Layer 11 of a small transformer language model trained on English Wikipedia (19 layers, counted from 0, width 96).
A neuron's activation on a vector x is SiLU(gate . x) times (in . x), where the dot is the dot product.

Input weights of the MLP neurons that the questions are about. A number n stands for (n - 500) times 0.0022.
n3 gate: 466 726 419 331 388 548 420 545 415 448 349 338 534 500 403 305 424 410 527 391 538 496 379 581 721 597 393 508 569 470 593 584 559 439 713 564 651 697 625 449 287 452 636 39 636 617 481 551 794 430 660 563 472 515 369 613 584 637 550 327 628 565 693 645 545 588 530 453 481 437 621 430 646 407 715 461 346 622 407 676 343 395 429 414 581 347 523 477 243 581 523 598 496 530 357 256
n56 gate: 602 487 538 775 588 465 452 488 529 480 471 591 303 540 301 450 400 630 479 553 251 709 320 339 199 429 452 415 636 454 424 576 504 404 299 256 525 411 500 564 443 609 480 474 677 218 513 295 339 500 417 500 539 467 788 685 408 423 621 444 599 539 504 387 409 571 447 444 447 781 609 472 525 508 323 815 381 589 541 412 353 823 685 803 492 521 513 695 214 439 673 639 664 675 394 553
n77 gate: 588 381 569 404 286 258 491 588 380 422 538 239 598 434 440 440 695 687 308 646 711 606 374 436 405 420 703 678 634 462 496 545 381 543 684 521 737 594 525 517 192 136 692 500 560 549 435 287 418 500 366 658 243 525 588 404 373 517 428 537 403 344 403 627 466 513 442 657 438 678 634 492 404 756 508 530 475 714 587 479 671 265 731 851 684 649 590 407 492 212 471 327 462 467 358 450
n79 gate: 418 690 403 712 163 298 678 602 754 580 474 543 587 132 346 474 526 365 478 440 634 479 602 500 585 373 477 260 766 444 775 600 416 609 584 740 716 386 575 379 551 505 467 382 557 326 549 516 544 327 409 687 437 569 406 646 704 536 548 374 440 627 470 300 427 470 233 482 866 508 330 483 360 635 402 637 564 424 462 504 220 476 496 522 500 304 592 629 412 319 568 327 687 462 791 658
n96 gate: 597 581 278 447 305 681 302 563 647 413 347 338 776 711 317 323 448 532 164 589 560 517 667 794 814 456 393 641 376 632 496 685 417 496 529 288 723 522 322 549 470 648 483 218 508 310 378 378 596 403 739 567 504 534 360 415 496 557 487 405 640 294 509 582 607 496 685 288 361 546 764 256 710 299 443 548 572 371 614 409 509 583 694 583 660 556 452 692 442 300 500 402 504 437 387 445
n102 gate: 617 338 687 417 593 491 562 393 250 524 471 437 470 581 449 639 445 545 411 744 270 330 474 621 567 500 474 453 661 529 671 488 638 517 346 849 739 517 541 491 640 513 540 579 742 717 603 361 521 590 478 368 171 336 624 595 521 936 538 374 483 563 751 651 521 496 594 690 508 369 449 220 212 418 468 453 508 647 434 390 585 384 150 457 458 610 593 483 504 529 405 384 232 553 547 384
n122 gate: 442 898 520 515 679 521 289 666 451 543 476 460 423 415 614 548 359 608 553 464 572 531 690 595 459 242 559 463 531 368 584 554 294 573 294 631 373 614 481 297 682 365 264 420 382 598 496 553 672 463 758 433 542 110 393 341 581 488 283 523 560 417 584 476 364 625 488 434 741 300 635 702 567 516 432 438 456 488 472 500 545 526 591 430 459 702 512 896 453 352 579 511 615 362 365 322
n143 gate: 496 531 465 419 431 91 527 137 526 492 407 449 487 483 644 552 384 481 660 326 577 483 270 546 339 573 115 540 500 748 313 582 571 634 595 551 491 661 616 788 475 428 430 572 614 455 811 264 574 619 527 407 388 496 525 356 160 637 664 662 598 237 620 457 568 637 538 535 542 622 572 247 669 559 500 355 635 504 664 621 457 468 442 548 296 418 530 265 566 700 508 341 758 433 474 339
n199 gate: 632 662 426 545 726 573 722 593 678 333 504 551 535 442 295 483 677 783 587 733 470 463 460 228 427 589 289 147 434 577 375 566 496 409 512 555 728 213 354 207 551 554 380 338 281 359 548 720 601 363 486 618 563 552 106 334 375 672 371 280 594 362 384 500 312 474 559 518 500 647 648 554 462 328 427 650 542 596 614 595 361 679 717 496 261 660 587 517 488 500 551 512 741 475 443 445
n200 gate: 478 650 710 470 262 466 714 492 315 589 654 559 315 589 342 560 548 435 424 591 520 573 434 585 511 353 729 385 435 520 536 607 562 356 589 516 447 516 766 159 473 462 488 321 342 652 691 439 557 492 517 438 750 492 303 587 612 812 520 778 500 526 472 384 464 317 196 512 672 617 556 273 250 469 350 423 645 531 617 648 576 552 590 447 456 500 496 635 477 210 555 333 406 656 419 571
n204 gate: 278 504 214 299 492 538 657 274 358 633 293 296 492 492 353 326 581 556 601 599 636 613 550 491 485 523 366 517 430 528 347 620 687 524 531 233 603 459 387 517 460 500 523 710 470 296 717 370 471 529 293 256 795 419 472 627 343 835 270 593 308 587 684 427 460 589 445 550 626 575 541 418 464 316 557 438 504 379 646 451 533 545 546 644 553 435 496 380 636 508 448 577 880 468 693 512
n230 gate: 496 725 384 546 298 746 470 556 504 579 407 443 439 547 318 651 414 390 643 339 447 587 450 500 462 508 747 659 383 455 411 500 520 430 524 326 566 389 457 508 444 398 535 598 408 216 679 369 521 262 337 404 206 492 568 520 627 312 451 662 597 627 816 622 654 455 827 693 320 603 580 488 336 325 477 500 456 445 360 922 455 504 353 633 475 615 224 658 681 627 428 457 556 480 529 693
n239 gate: 371 363 537 654 248 790 586 593 529 623 561 443 430 409 654 710 553 743 455 738 463 457 584 421 604 670 214 534 590 398 396 500 476 348 421 496 550 745 230 551 355 491 326 427 662 643 713 217 525 576 341 620 427 438 419 646 508 412 705 441 484 542 569 410 573 664 448 669 271 356 508 283 311 284 419 542 609 536 540 558 612 628 475 697 388 714 285 394 658 599 395 263 415 540 629 472
n3 in: 421 560 485 432 322 460 311 500 465 660 564 409 458 452 496 742 527 574 415 440 504 633 543 500 392 608 380 355 673 740 608 240 555 554 581 413 605 539 530 484 466 488 699 352 666 670 477 562 473 488 528 290 812 615 421 538 477 606 362 286 743 439 401 642 523 389 556 284 815 448 668 659 451 392 619 406 553 403 481 243 326 437 512 277 612 431 311 378 592 366 711 540 508 668 473 395
n56 in: 513 469 463 472 548 531 465 351 407 346 445 683 522 489 257 371 596 655 237 602 456 255 322 650 206 507 454 591 550 372 510 500 550 585 578 642 624 485 539 660 533 469 284 635 778 671 339 538 522 345 620 525 731 666 605 387 530 356 356 390 485 576 603 441 474 482 518 534 569 644 641 454 522 270 743 470 420 590 453 407 493 558 356 417 619 430 578 654 397 589 337 535 243 525 436 616
n77 in: 624 335 322 726 634 645 446 471 271 375 458 402 586 496 600 491 345 514 612 399 410 388 812 252 412 363 491 746 504 381 605 529 475 564 579 487 644 162 579 332 428 496 607 710 625 274 509 581 665 390 518 626 545 474 530 462 667 386 496 479 538 238 334 629 313 603 391 271 286 609 500 541 382 617 339 609 715 525 664 603 509 705 226 215 522 328 249 291 376 625 437 732 656 462 526 719
n79 in: 592 522 440 764 496 680 241 316 680 640 538 458 718 303 405 338 543 367 680 693 834 496 600 568 408 352 535 404 680 437 558 370 467 449 496 386 651 513 591 443 630 607 537 407 584 230 734 593 526 639 504 442 536 721 475 479 419 522 436 541 546 644 432 274 369 598 679 434 825 483 413 463 325 318 620 209 538 413 667 543 127 508 653 443 281 509 294 432 714 343 672 452 496 521 708 366
n96 in: 580 157 460 822 482 739 561 544 491 616 395 293 397 753 383 438 598 347 473 723 204 491 742 414 587 567 431 468 457 465 564 423 444 683 744 201 568 338 144 354 513 454 718 607 571 448 495 496 572 445 644 439 788 376 544 627 709 578 536 436 522 433 341 544 513 496 739 290 513 387 430 247 387 647 671 432 605 569 822 281 581 635 422 400 388 549 433 332 367 285 592 310 609 556 387 675
n102 in: 398 693 934 567 479 504 460 661 254 541 417 546 563 557 786 618 521 260 310 628 496 488 457 513 654 362 723 534 738 504 866 516 723 407 492 496 718 636 553 418 438 456 460 746 563 398 504 492 517 311 513 459 491 269 322 504 631 94 622 504 550 591 559 386 613 634 455 604 496 545 277 301 455 582 567 152 372 508 418 534 653 515 375 466 610 559 496 479 549 618 330 344 360 508 470 364
n122 in: 756 415 404 524 296 527 401 416 500 350 449 265 573 479 330 681 509 245 612 619 402 259 257 509 593 779 357 482 162 449 453 582 479 504 658 292 382 317 695 442 475 509 558 635 605 450 277 602 312 496 320 719 518 982 445 500 315 553 612 500 551 464 479 401 474 410 529 456 146 739 568 508 542 609 593 509 690 609 647 461 730 631 597 632 478 461 682 581 542 633 517 663 441 344 570 403
n143 in: 609 320 406 534 667 577 310 464 476 512 774 472 472 449 349 500 536 487 447 448 372 589 558 422 674 481 399 719 291 404 646 654 621 399 345 357 566 378 500 488 354 378 496 643 443 564 410 389 529 335 179 476 496 379 587 802 698 608 597 523 644 519 436 383 400 480 236 471 745 586 504 663 433 727 674 368 310 633 390 383 463 348 558 706 825 258 423 452 644 410 425 592 528 642 574 746
n199 in: 581 428 574 544 457 636 577 125 526 358 941 649 341 392 248 573 723 435 690 580 342 293 372 606 496 536 424 597 401 427 543 496 811 552 355 589 771 522 371 398 580 379 360 464 820 609 395 642 448 592 518 332 159 440 339 496 431 778 418 604 712 496 530 676 402 397 349 376 492 563 460 541 681 517 496 443 568 508 437 375 452 753 522 619 591 457 478 283 595 359 327 296 500 466 605 614
n200 in: 489 639 630 504 353 873 683 471 357 649 451 484 412 464 626 358 408 549 429 258 450 584 679 140 551 582 574 521 660 293 594 532 512 525 516 397 656 626 657 359 365 665 548 305 269 487 750 484 449 325 631 569 448 400 336 697 363 555 388 540 689 660 521 508 384 475 484 607 443 334 423 400 476 759 457 589 741 419 516 609 366 374 645 355 231 638 731 376 456 794 516 401 341 325 382 320
n204 in: 286 453 566 531 438 254 350 552 393 682 657 451 619 500 496 393 394 610 393 339 723 575 475 212 496 550 270 646 551 504 296 645 492 721 587 488 533 426 421 508 777 667 500 410 535 487 567 674 351 550 491 544 743 484 657 399 574 479 627 780 306 369 370 324 163 243 604 521 640 472 237 634 568 496 550 734 532 579 356 574 615 485 550 625 578 471 587 289 484 544 452 314 552 596 201 436
n230 in: 539 500 596 440 564 429 479 445 624 465 543 335 436 611 536 357 373 650 364 297 524 554 300 458 593 395 372 634 359 362 709 736 653 572 427 531 791 279 354 488 297 475 443 765 414 391 641 417 315 386 583 477 322 345 629 516 452 553 401 542 551 444 524 671 673 841 659 320 469 368 626 511 523 384 575 557 684 199 275 851 460 496 582 419 380 381 556 630 466 377 520 402 551 360 476 621
n239 in: 496 686 549 565 451 496 573 332 496 697 705 597 500 269 236 190 309 539 447 480 233 241 425 665 508 584 547 716 356 387 463 578 469 325 547 424 550 262 323 521 317 746 336 466 603 479 587 585 220 650 487 532 632 695 508 452 427 454 707 681 564 661 488 346 383 427 758 558 639 409 428 292 432 437 554 766 664 812 520 467 557 522 529 400 344 512 545 613 492 563 372 523 476 381 550 560

Each question shows a token from some text and the vector x that enters the MLP there. A number n stands for (n - 500) times 0.012.

" broke": 507 593 438 312 612 537 393 462 596 482 594 497 469 589 381 556 535 536 382 349 452 593 558 495 509 653 520 528 443 422 333 414 583 511 565 445 431 380 484 486 580 524 619 410 585 517 515 477 572 491 457 645 474 572 406 473 450 574 533 514 580 511 554 414 444 641 534 483 584 541 335 478 558 451 615 379 528 657 482 481 362 788 489 487 429 454 319 488 488 424 472 497 455 529 454 599
The three highest activations, in order: n199, n3, n96

"rose": 404 626 375 298 445 535 623 462 652 554 456 504 559 588 404 520 599 512 346 376 424 561 454 484 510 583 488 512 489 479 374 433 488 523 616 432 529 417 475 553 664 566 606 397 462 515 449 488 470 579 375 457 418 530 330 528 446 662 678 427 612 415 485 478 525 628 433 572 563 607 451 490 608 496 505 482 491 637 351 468 458 723 472 490 453 503 336 450 510 527 468 546 518 555 484 504
Which neuron fires most, and how strongly? n199, at about 19

"1": 528 620 470 350 520 360 522 572 487 501 396 586 595 626 560 537 357 381 365 436 509 643 558 607 412 494 465 607 600 310 459 486 545 482 590 401 481 427 425 582 576 486 525 555 492 559 574 367 491 498 463 532 510 462 365 409 560 680 489 603 444 555 435 441 527 643 525 525 531 633 371 568 423 621 506 489 409 605 594 474 549 514 399 564 487 483 438 527 610 471 345 556 458 454 276 499
The three highest activations, in order: n204, n143, n102

"la": 281 562 527 339 459 502 439 496 582 516 387 534 400 631 450 478 566 514 419 512 479 563 481 465 467 490 550 377 616 550 385 505 473 642 642 537 594 507 471 554 541 493 499 587 401 361 427 484 475 507 368 530 480 578 562 467 490 484 479 493 707 556 617 394 429 579 410 704 576 583 466 597 514 669 497 556 354 623 444 540 525 620 491 455 464 435 589 406 398 406 328 600 457 490 427 447
Which neuron fires most, and how strongly? n56, at about 12

" median": 525 491 532 476 538 421 538 340 517 623 426 419 355 502 504 395 458 480 517 377 406 624 482 530 470 566 526 499 620 504 538 465 529 535 728 612 498 552 415 539 578 509 576 589 556 432 511 450 586 542 442 504 385 516 486 525 489 635 535 466 373 403 520 412 497 576 593 491 642 629 348 541 463 576 416 462 485 528 498 360 409 674 351 504 451 481 262 650 557 545 341 394 537 569 476 602
Which of these neurons fires most? n79

" of": 432 515 341 369 541 467 491 528 534 541 540 401 485 559 573 517 525 523 372 314 452 687 533 513 561 544 576 489 613 424 465 500 486 580 665 530 487 569 529 497 467 467 628 518 548 568 594 402 507 401 443 485 495 492 323 452 454 516 580 414 314 437 497 450 444 639 557 540 547 608 421 517 420 597 458 496 453 557 453 606 433 826 473 586 491 403 349 539 539 427 436 639 469 507 403 444
Which neuron fires most, and how strongly? n77, at about 9

" with": 462 570 306 381 632 525 506 639 488 564 472 398 511 462 511 570 478 598 341 406 408 618 498 465 526 649 517 435 486 359 398 492 547 531 694 528 590 511 532 468 508 570 644 546 572 533 539 411 501 476 458 551 413 483 342 426 418 500 576 497 372 594 512 342 442 630 446 471 488 641 395 516 413 430 553 356 529 537 400 569 476 748 461 514 487 444 466 555 626 436 493 587 464 506 457 609
Which of these neurons fires most? n230

" river": 471 519 420 297 469 639 531 385 540 572 596 584 472 644 538 575 396 443 431 322 411 597 432 475 500 607 555 575 576 394 425 430 481 495 729 453 482 483 545 514 616 622 567 508 439 558 501 435 557 526 412 489 396 479 348 455 404 587 470 493 554 491 491 551 606 648 522 567 563 613 397 461 481 520 475 465 407 532 390 608 456 773 503 437 544 425 351 566 512 466 477 526 434 431 482 412
Which neuron fires most, and how strongly? n230, at about 7.4

" region": 474 479 454 407 550 619 561 437 501 586 600 618 400 571 525 629 442 410 475 321 412 556 478 532 492 594 590 561 573 378 412 386 455 551 715 478 485 541 535 572 634 488 483 480 546 568 542 420 600 565 325 494 376 549 275 484 404 584 491 502 567 540 435 562 589 587 481 536 552 615 415 385 509 502 474 467 462 468 362 621 523 735 432 452 466 484 368 538 505 442 522 559 367 423 444 448
Which neuron fires most, and how strongly? n200, at about 7

"cr": 411 446 356 406 658 452 402 530 493 535 549 572 517 641 365 481 467 524 461 507 347 283 602 503 398 600 549 525 471 550 434 560 415 528 568 403 431 385 423 656 487 573 567 566 384 413 499 348 454 562 417 460 525 586 528 564 596 577 447 564 514 515 625 485 539 469 417 596 599 453 519 622 558 551 569 635 412 554 520 447 571 561 588 563 451 342 500 565 479 390 704 444 474 468 438 345
Which two neurons fire most, strongest first? n204, n56

"o": 432 531 450 448 450 545 612 590 538 504 516 555 473 472 542 545 491 466 289 482 511 531 596 540 420 405 496 531 432 431 314 578 485 533 531 445 586 433 477 447 498 370 585 458 596 488 518 606 649 422 390 647 415 382 623 409 515 545 559 521 557 405 472 659 519 510 522 564 549 571 597 263 295 560 354 495 517 641 603 619 523 625 440 442 463 565 553 499 526 409 461 592 387 561 358 477
Which neuron fires most, and how strongly? n77, at about 40

" that": 571 570 451 345 611 500 543 525 520 509 558 476 442 544 551 548 450 499 463 305 453 661 504 487 459 602 409 495 580 405 483 443 562 577 676 518 507 530 499 534 466 531 590 451 595 590 527 418 527 488 401 597 573 500 360 406 428 579 493 477 315 421 453 460 511 700 540 526 510 621 368 532 416 545 534 442 406 547 439 544 487 828 371 518 451 525 400 365 506 394 447 571 557 448 395 547
The three highest activations, in order: n204, n3, n77

" four": 469 583 437 310 540 503 429 612 501 515 523 544 548 572 619 555 406 526 432 332 512 616 596 533 528 506 409 582 571 407 390 441 556 515 670 468 476 459 407 508 482 574 637 575 678 425 536 348 572 550 380 510 472 513 318 473 422 630 564 464 441 505 538 453 407 555 549 407 519 639 404 491 427 501 548 342 396 499 355 561 476 754 510 555 521 574 472 528 461 421 464 592 484 514 371 541
Which of these neurons fires most? n204

"6": 534 639 443 421 498 469 532 613 531 509 511 496 526 623 638 572 342 434 447 354 481 629 601 494 582 508 452 619 605 288 424 444 413 517 576 374 465 356 402 601 618 605 532 512 486 375 597 435 524 541 382 481 518 602 393 493 589 598 594 590 348 449 475 510 440 695 392 541 535 549 458 648 376 531 503 436 482 526 396 527 477 519 490 516 447 499 561 445 589 440 527 503 367 461 347 570
Which of these neurons fires most? n230

" which": 545 552 417 313 608 457 557 559 508 532 495 485 395 520 530 561 434 495 439 311 382 660 509 520 490 568 472 482 530 386 447 438 544 603 701 557 532 539 539 440 497 562 559 441 647 613 532 406 566 505 434 572 594 520 374 402 449 553 435 465 305 477 515 495 515 678 567 517 495 651 400 494 443 557 517 464 418 557 438 543 475 797 440 453 471 513 384 387 548 413 519 544 565 427 367 476
Which of these neurons fires most? n3

" had": 519 525 458 335 475 504 548 559 589 522 448 384 461 447 531 579 562 530 351 273 439 716 485 455 506 559 587 487 463 396 370 416 580 649 631 510 513 538 493 525 510 588 654 513 594 526 528 467 593 533 354 544 482 467 353 470 504 544 524 473 522 461 488 327 529 602 415 469 479 566 338 531 525 554 488 396 541 519 343 492 415 776 460 499 446 561 393 569 504 433 542 585 449 585 467 586
Which two neurons fire most, strongest first? n3, n200

"2": 457 509 528 396 515 433 567 523 538 629 527 544 524 579 681 511 308 450 426 386 400 662 561 591 420 499 497 524 546 459 401 464 518 454 620 471 354 392 352 530 543 542 461 554 608 517 538 505 579 473 342 413 578 485 427 432 623 653 618 662 441 517 508 378 508 695 424 437 511 635 445 590 443 670 391 487 530 570 452 452 593 337 431 452 455 504 497 441 575 539 490 518 496 446 379 465
Which two neurons fire most, strongest first? n143, n204

" under": 496 413 415 318 473 523 435 535 557 605 567 488 371 486 546 524 321 475 494 540 394 659 529 515 564 588 604 462 487 469 450 433 470 643 688 526 524 483 431 418 585 504 618 527 599 537 577 333 564 439 396 517 327 589 417 420 382 525 579 481 282 410 486 412 527 520 510 425 579 733 523 471 460 576 424 483 471 598 558 473 431 624 418 529 499 453 431 535 618 476 524 505 562 626 435 581
Which two neurons fire most, strongest first? n77, n143

" major": 487 610 384 372 502 600 450 476 497 575 576 481 591 582 637 528 376 545 474 295 530 629 505 515 475 616 533 619 500 441 415 482 521 459 712 579 510 431 468 507 512 564 595 583 628 458 600 333 519 495 458 499 446 542 309 474 459 633 587 389 484 450 537 498 436 498 488 587 560 626 423 486 500 435 477 374 463 448 460 495 383 798 416 568 560 445 384 528 402 422 447 498 471 466 432 482
Which of these neurons fires most? n3

" the": 517 461 543 260 577 505 424 564 599 533 511 458 505 574 500 482 469 449 409 440 460 643 551 589 489 462 541 504 517 452 387 536 538 660 588 485 475 488 483 459 498 472 664 513 511 609 465 341 631 509 452 528 470 507 371 517 504 586 480 411 264 411 387 483 519 643 529 572 568 496 429 520 379 515 465 484 418 538 366 593 500 884 392 545 508 532 493 480 498 451 456 559 588 476 470 467
Which of these neurons fires most? n77

"0": 529 575 499 577 467 492 575 580 566 668 485 580 393 403 526 522 575 390 473 363 469 533 530 536 578 471 504 607 615 489 411 455 531 521 492 361 538 255 304 538 519 622 551 432 556 527 564 468 594 504 462 408 517 578 287 419 579 572 538 541 339 558 527 485 398 619 417 591 539 456 426 571 480 615 483 409 510 585 395 473 533 595 465 540 463 457 671 476 577 363 585 557 342 384 422 479
Which of these neurons fires most? n79

"up": 510 647 443 450 399 460 397 562 382 634 581 606 473 413 532 379 388 510 557 426 567 453 632 578 481 535 474 340 515 550 441 472 386 412 536 642 422 557 448 511 657 588 631 498 685 520 607 469 418 534 498 601 449 518 431 483 505 468 474 465 603 603 538 565 653 409 391 387 523 524 399 562 517 556 390 523 607 513 676 307 516 588 371 501 473 385 524 433 493 393 390 466 448 495 587 491
Which neuron fires most, and how strongly? n79, at about 13

" flow": 500 414 387 364 535 559 478 331 500 556 659 477 411 602 504 529 537 458 394 293 495 578 485 494 555 604 534 630 475 404 370 431 534 541 684 437 476 415 585 560 547 619 547 405 507 582 527 411 492 536 447 473 311 529 382 563 438 496 479 485 654 506 496 510 595 602 490 563 545 655 377 483 466 502 499 408 541 588 444 560 358 753 499 450 401 439 452 567 497 496 564 546 469 402 462 610
The three highest activations, in order: n230, n143, n200

"er": 435 548 477 582 443 526 433 384 660 616 612 540 416 531 527 421 298 494 566 431 330 587 476 547 498 491 517 467 625 492 610 515 517 332 654 496 429 545 485 544 459 457 639 505 585 497 483 401 613 599 316 574 426 637 454 418 467 589 533 356 490 499 482 448 582 546 345 458 468 456 404 514 504 582 348 453 653 508 588 449 411 652 502 504 556 410 461 542 593 369 480 467 451 568 645 503
Which neuron fires most, and how strongly? n79, at about 29

" on": 470 517 417 362 561 557 473 553 610 513 514 488 425 489 604 512 522 478 352 459 468 520 636 486 524 606 546 470 555 332 372 475 504 590 643 560 628 505 492 437 439 528 612 418 492 575 509 392 589 355 494 537 390 541 347 475 437 580 618 405 497 503 371 426 471 671 471 567 588 556 404 481 390 546 664 443 485 575 394 520 485 798 508 556 457 491 350 506 493 505 394 518 488 528 357 586
Which of these neurons fires most? n77

" a": 485 505 497 308 562 446 427 529 544 597 528 486 486 500 512 459 551 463 446 418 480 686 518 493 490 565 540 528 511 442 407 537 641 688 643 494 480 538 409 485 520 490 621 594 517 513 488 352 582 520 357 571 481 460 341 510 522 615 543 466 348 425 468 472 493 624 528 498 582 559 394 513 371 544 469 439 467 515 387 545 422 909 442 536 411 506 502 545 484 439 393 521 499 518 423 424
Which of these neurons fires most? n204

"mark": 499 559 354 409 547 556 605 522 520 561 615 565 583 509 487 694 489 392 267 441 395 481 508 519 528 643 481 536 511 382 340 511 443 595 685 498 495 437 326 561 541 517 460 444 556 542 492 395 441 658 386 534 335 523 349 516 446 653 481 471 575 504 573 586 519 661 399 593 497 512 506 486 554 482 473 489 492 409 533 509 455 659 593 551 477 513 337 450 592 409 411 479 499 492 417 525
Which of these neurons fires most? n199

"9": 472 627 474 449 477 517 606 644 579 610 461 479 435 472 535 427 435 391 504 494 469 582 543 585 543 550 576 603 656 326 432 471 522 533 521 431 473 269 468 607 632 528 538 472 553 530 512 466 638 587 516 501 477 659 408 503 516 606 563 628 335 516 392 476 392 617 318 600 535 467 405 490 350 600 496 379 436 539 457 477 529 623 474 534 484 432 506 405 585 376 477 534 385 505 318 475
Which neuron fires most, and how strongly? n79, at about 8.7

" ": 369 562 399 364 566 577 595 577 543 609 497 547 511 613 502 490 552 528 428 438 474 658 517 469 462 511 606 571 601 355 382 533 617 601 566 481 548 416 531 551 557 514 430 496 538 535 554 355 646 561 401 435 361 545 348 456 486 612 564 471 362 509 505 441 520 611 508 529 542 623 415 463 445 492 385 310 537 592 449 399 515 683 487 534 407 463 555 372 473 421 413 517 480 606 284 573
Which two neurons fire most, strongest first? n204, n102

" C": 526 359 399 414 549 506 573 480 513 632 579 542 380 552 454 378 393 598 386 503 441 672 445 458 490 529 461 544 604 289 463 411 474 582 599 447 488 449 465 524 611 500 488 643 619 495 555 401 652 481 398 519 472 478 534 407 551 545 523 476 516 637 534 466 594 616 533 630 536 553 445 529 425 407 456 386 416 530 557 515 506 785 368 524 364 424 637 527 500 417 484 384 467 549 463 421
Which of these neurons fires most? n56

",": 517 568 467 352 538 412 620 533 632 507 481 495 481 539 487 502 447 470 466 363 465 677 502 437 478 611 469 592 566 432 411 616 531 650 604 557 562 499 426 350 448 498 581 538 530 564 536 365 596 529 374 558 509 489 298 423 530 559 419 493 307 442 555 474 533 580 484 497 572 574 295 495 401 574 418 415 493 517 395 560 509 834 426 528 471 507 467 542 534 455 493 566 504 552 418 465
Which of these neurons fires most? n204

"S": 429 482 512 368 515 361 622 602 534 580 523 603 525 498 359 577 423 600 439 424 485 595 507 533 443 527 618 566 509 471 462 459 405 484 656 458 678 569 505 570 415 407 595 525 534 499 618 424 535 521 324 462 414 476 549 472 658 465 433 545 531 499 398 485 653 503 579 602 495 509 443 537 366 563 368 487 438 485 542 615 463 616 415 550 432 417 482 675 616 413 268 381 542 432 400 450
Which of these neurons fires most? n230

" time": 483 571 309 445 576 522 587 536 482 582 566 539 445 639 522 477 463 444 369 282 494 599 560 492 453 565 493 476 562 411 456 429 492 534 662 497 493 504 453 446 667 609 507 506 611 472 593 356 563 497 394 497 389 480 272 461 419 565 534 444 472 431 529 548 577 523 579 513 473 690 400 508 549 551 600 457 435 559 472 535 437 819 541 429 511 446 366 442 507 533 449 558 427 462 433 495
Which of these neurons fires most? n199

" eleven": 450 600 425 336 480 479 440 520 535 538 525 512 534 521 662 530 469 496 439 273 558 610 602 516 504 493 430 569 546 366 353 490 579 523 670 423 488 431 405 579 468 536 704 567 654 404 495 363 662 545 442 553 436 532 399 542 428 600 561 498 516 507 521 424 412 541 508 400 502 675 380 506 418 484 519 348 444 499 373 571 465 669 555 483 510 571 473 473 486 489 381 574 448 565 398 625
The three highest activations, in order: n204, n143, n230

" were": 444 563 401 438 494 424 449 352 609 546 405 397 450 379 429 539 386 531 399 340 458 648 516 480 506 463 579 562 498 524 440 398 617 540 536 573 569 570 439 589 381 518 703 599 658 340 516 409 537 636 374 465 418 574 401 547 433 526 523 382 460 487 520 414 625 568 501 447 545 611 448 549 469 622 431 416 500 589 360 460 602 621 460 503 542 453 419 565 603 467 587 518 490 502 531 695
The three highest activations, in order: n143, n230, n77

"C": 429 466 425 386 562 466 634 530 538 614 520 555 405 588 444 459 312 566 413 484 476 585 469 428 455 523 490 535 585 375 503 532 429 592 649 447 475 450 515 541 534 491 434 546 615 531 510 398 712 516 330 580 522 480 482 393 546 547 457 453 493 575 468 457 661 697 461 614 573 563 472 498 413 534 417 416 482 480 419 471 520 790 338 561 393 436 631 486 563 434 487 362 424 531 497 457
Which of these neurons fires most? n56

"s": 440 459 460 413 597 470 585 502 449 426 551 536 502 604 468 552 466 487 400 321 492 664 493 507 512 516 574 436 536 359 480 509 468 526 504 471 640 552 538 411 464 502 752 414 567 543 502 542 597 592 538 526 387 452 457 466 503 593 477 412 570 545 481 515 551 517 618 504 514 556 350 497 375 572 320 345 405 587 529 588 518 841 397 535 512 398 535 464 421 438 375 589 508 440 431 496
Which of these neurons fires most? n102

"3": 539 640 413 517 700 542 465 641 491 487 447 574 639 717 594 450 303 472 476 383 519 491 527 540 563 484 478 535 517 445 307 510 417 345 636 437 450 395 393 505 540 492 578 513 403 530 571 547 514 420 426 460 463 499 334 592 519 742 516 612 487 452 523 480 600 549 438 550 514 673 412 491 494 549 447 433 428 544 544 391 488 541 373 590 469 543 461 520 579 472 401 432 467 523 381 504
Which two neurons fire most, strongest first? n96, n204

".": 482 673 479 373 572 403 592 484 480 477 420 560 432 602 577 516 379 424 587 410 408 665 585 391 441 488 407 537 529 497 601 526 549 524 482 326 341 395 318 540 547 489 580 536 509 514 638 385 606 592 363 554 462 508 414 380 469 616 560 530 276 596 446 487 555 599 442 510 614 494 464 619 482 557 446 434 616 585 635 594 480 517 466 468 520 434 537 492 635 373 497 423 532 484 483 483
The three highest activations, in order: n204, n143, n56

"n": 386 516 498 440 490 598 592 526 582 475 468 526 524 536 518 516 463 427 464 331 588 589 355 461 456 576 449 327 506 564 373 436 548 418 574 572 685 478 456 472 587 445 713 445 464 642 590 461 559 424 554 466 383 448 558 531 488 607 499 484 569 413 581 537 529 471 387 506 512 565 408 399 443 508 330 472 572 699 500 569 507 720 405 478 567 446 526 409 309 482 542 657 474 481 411 512
Which of these neurons fires most? n200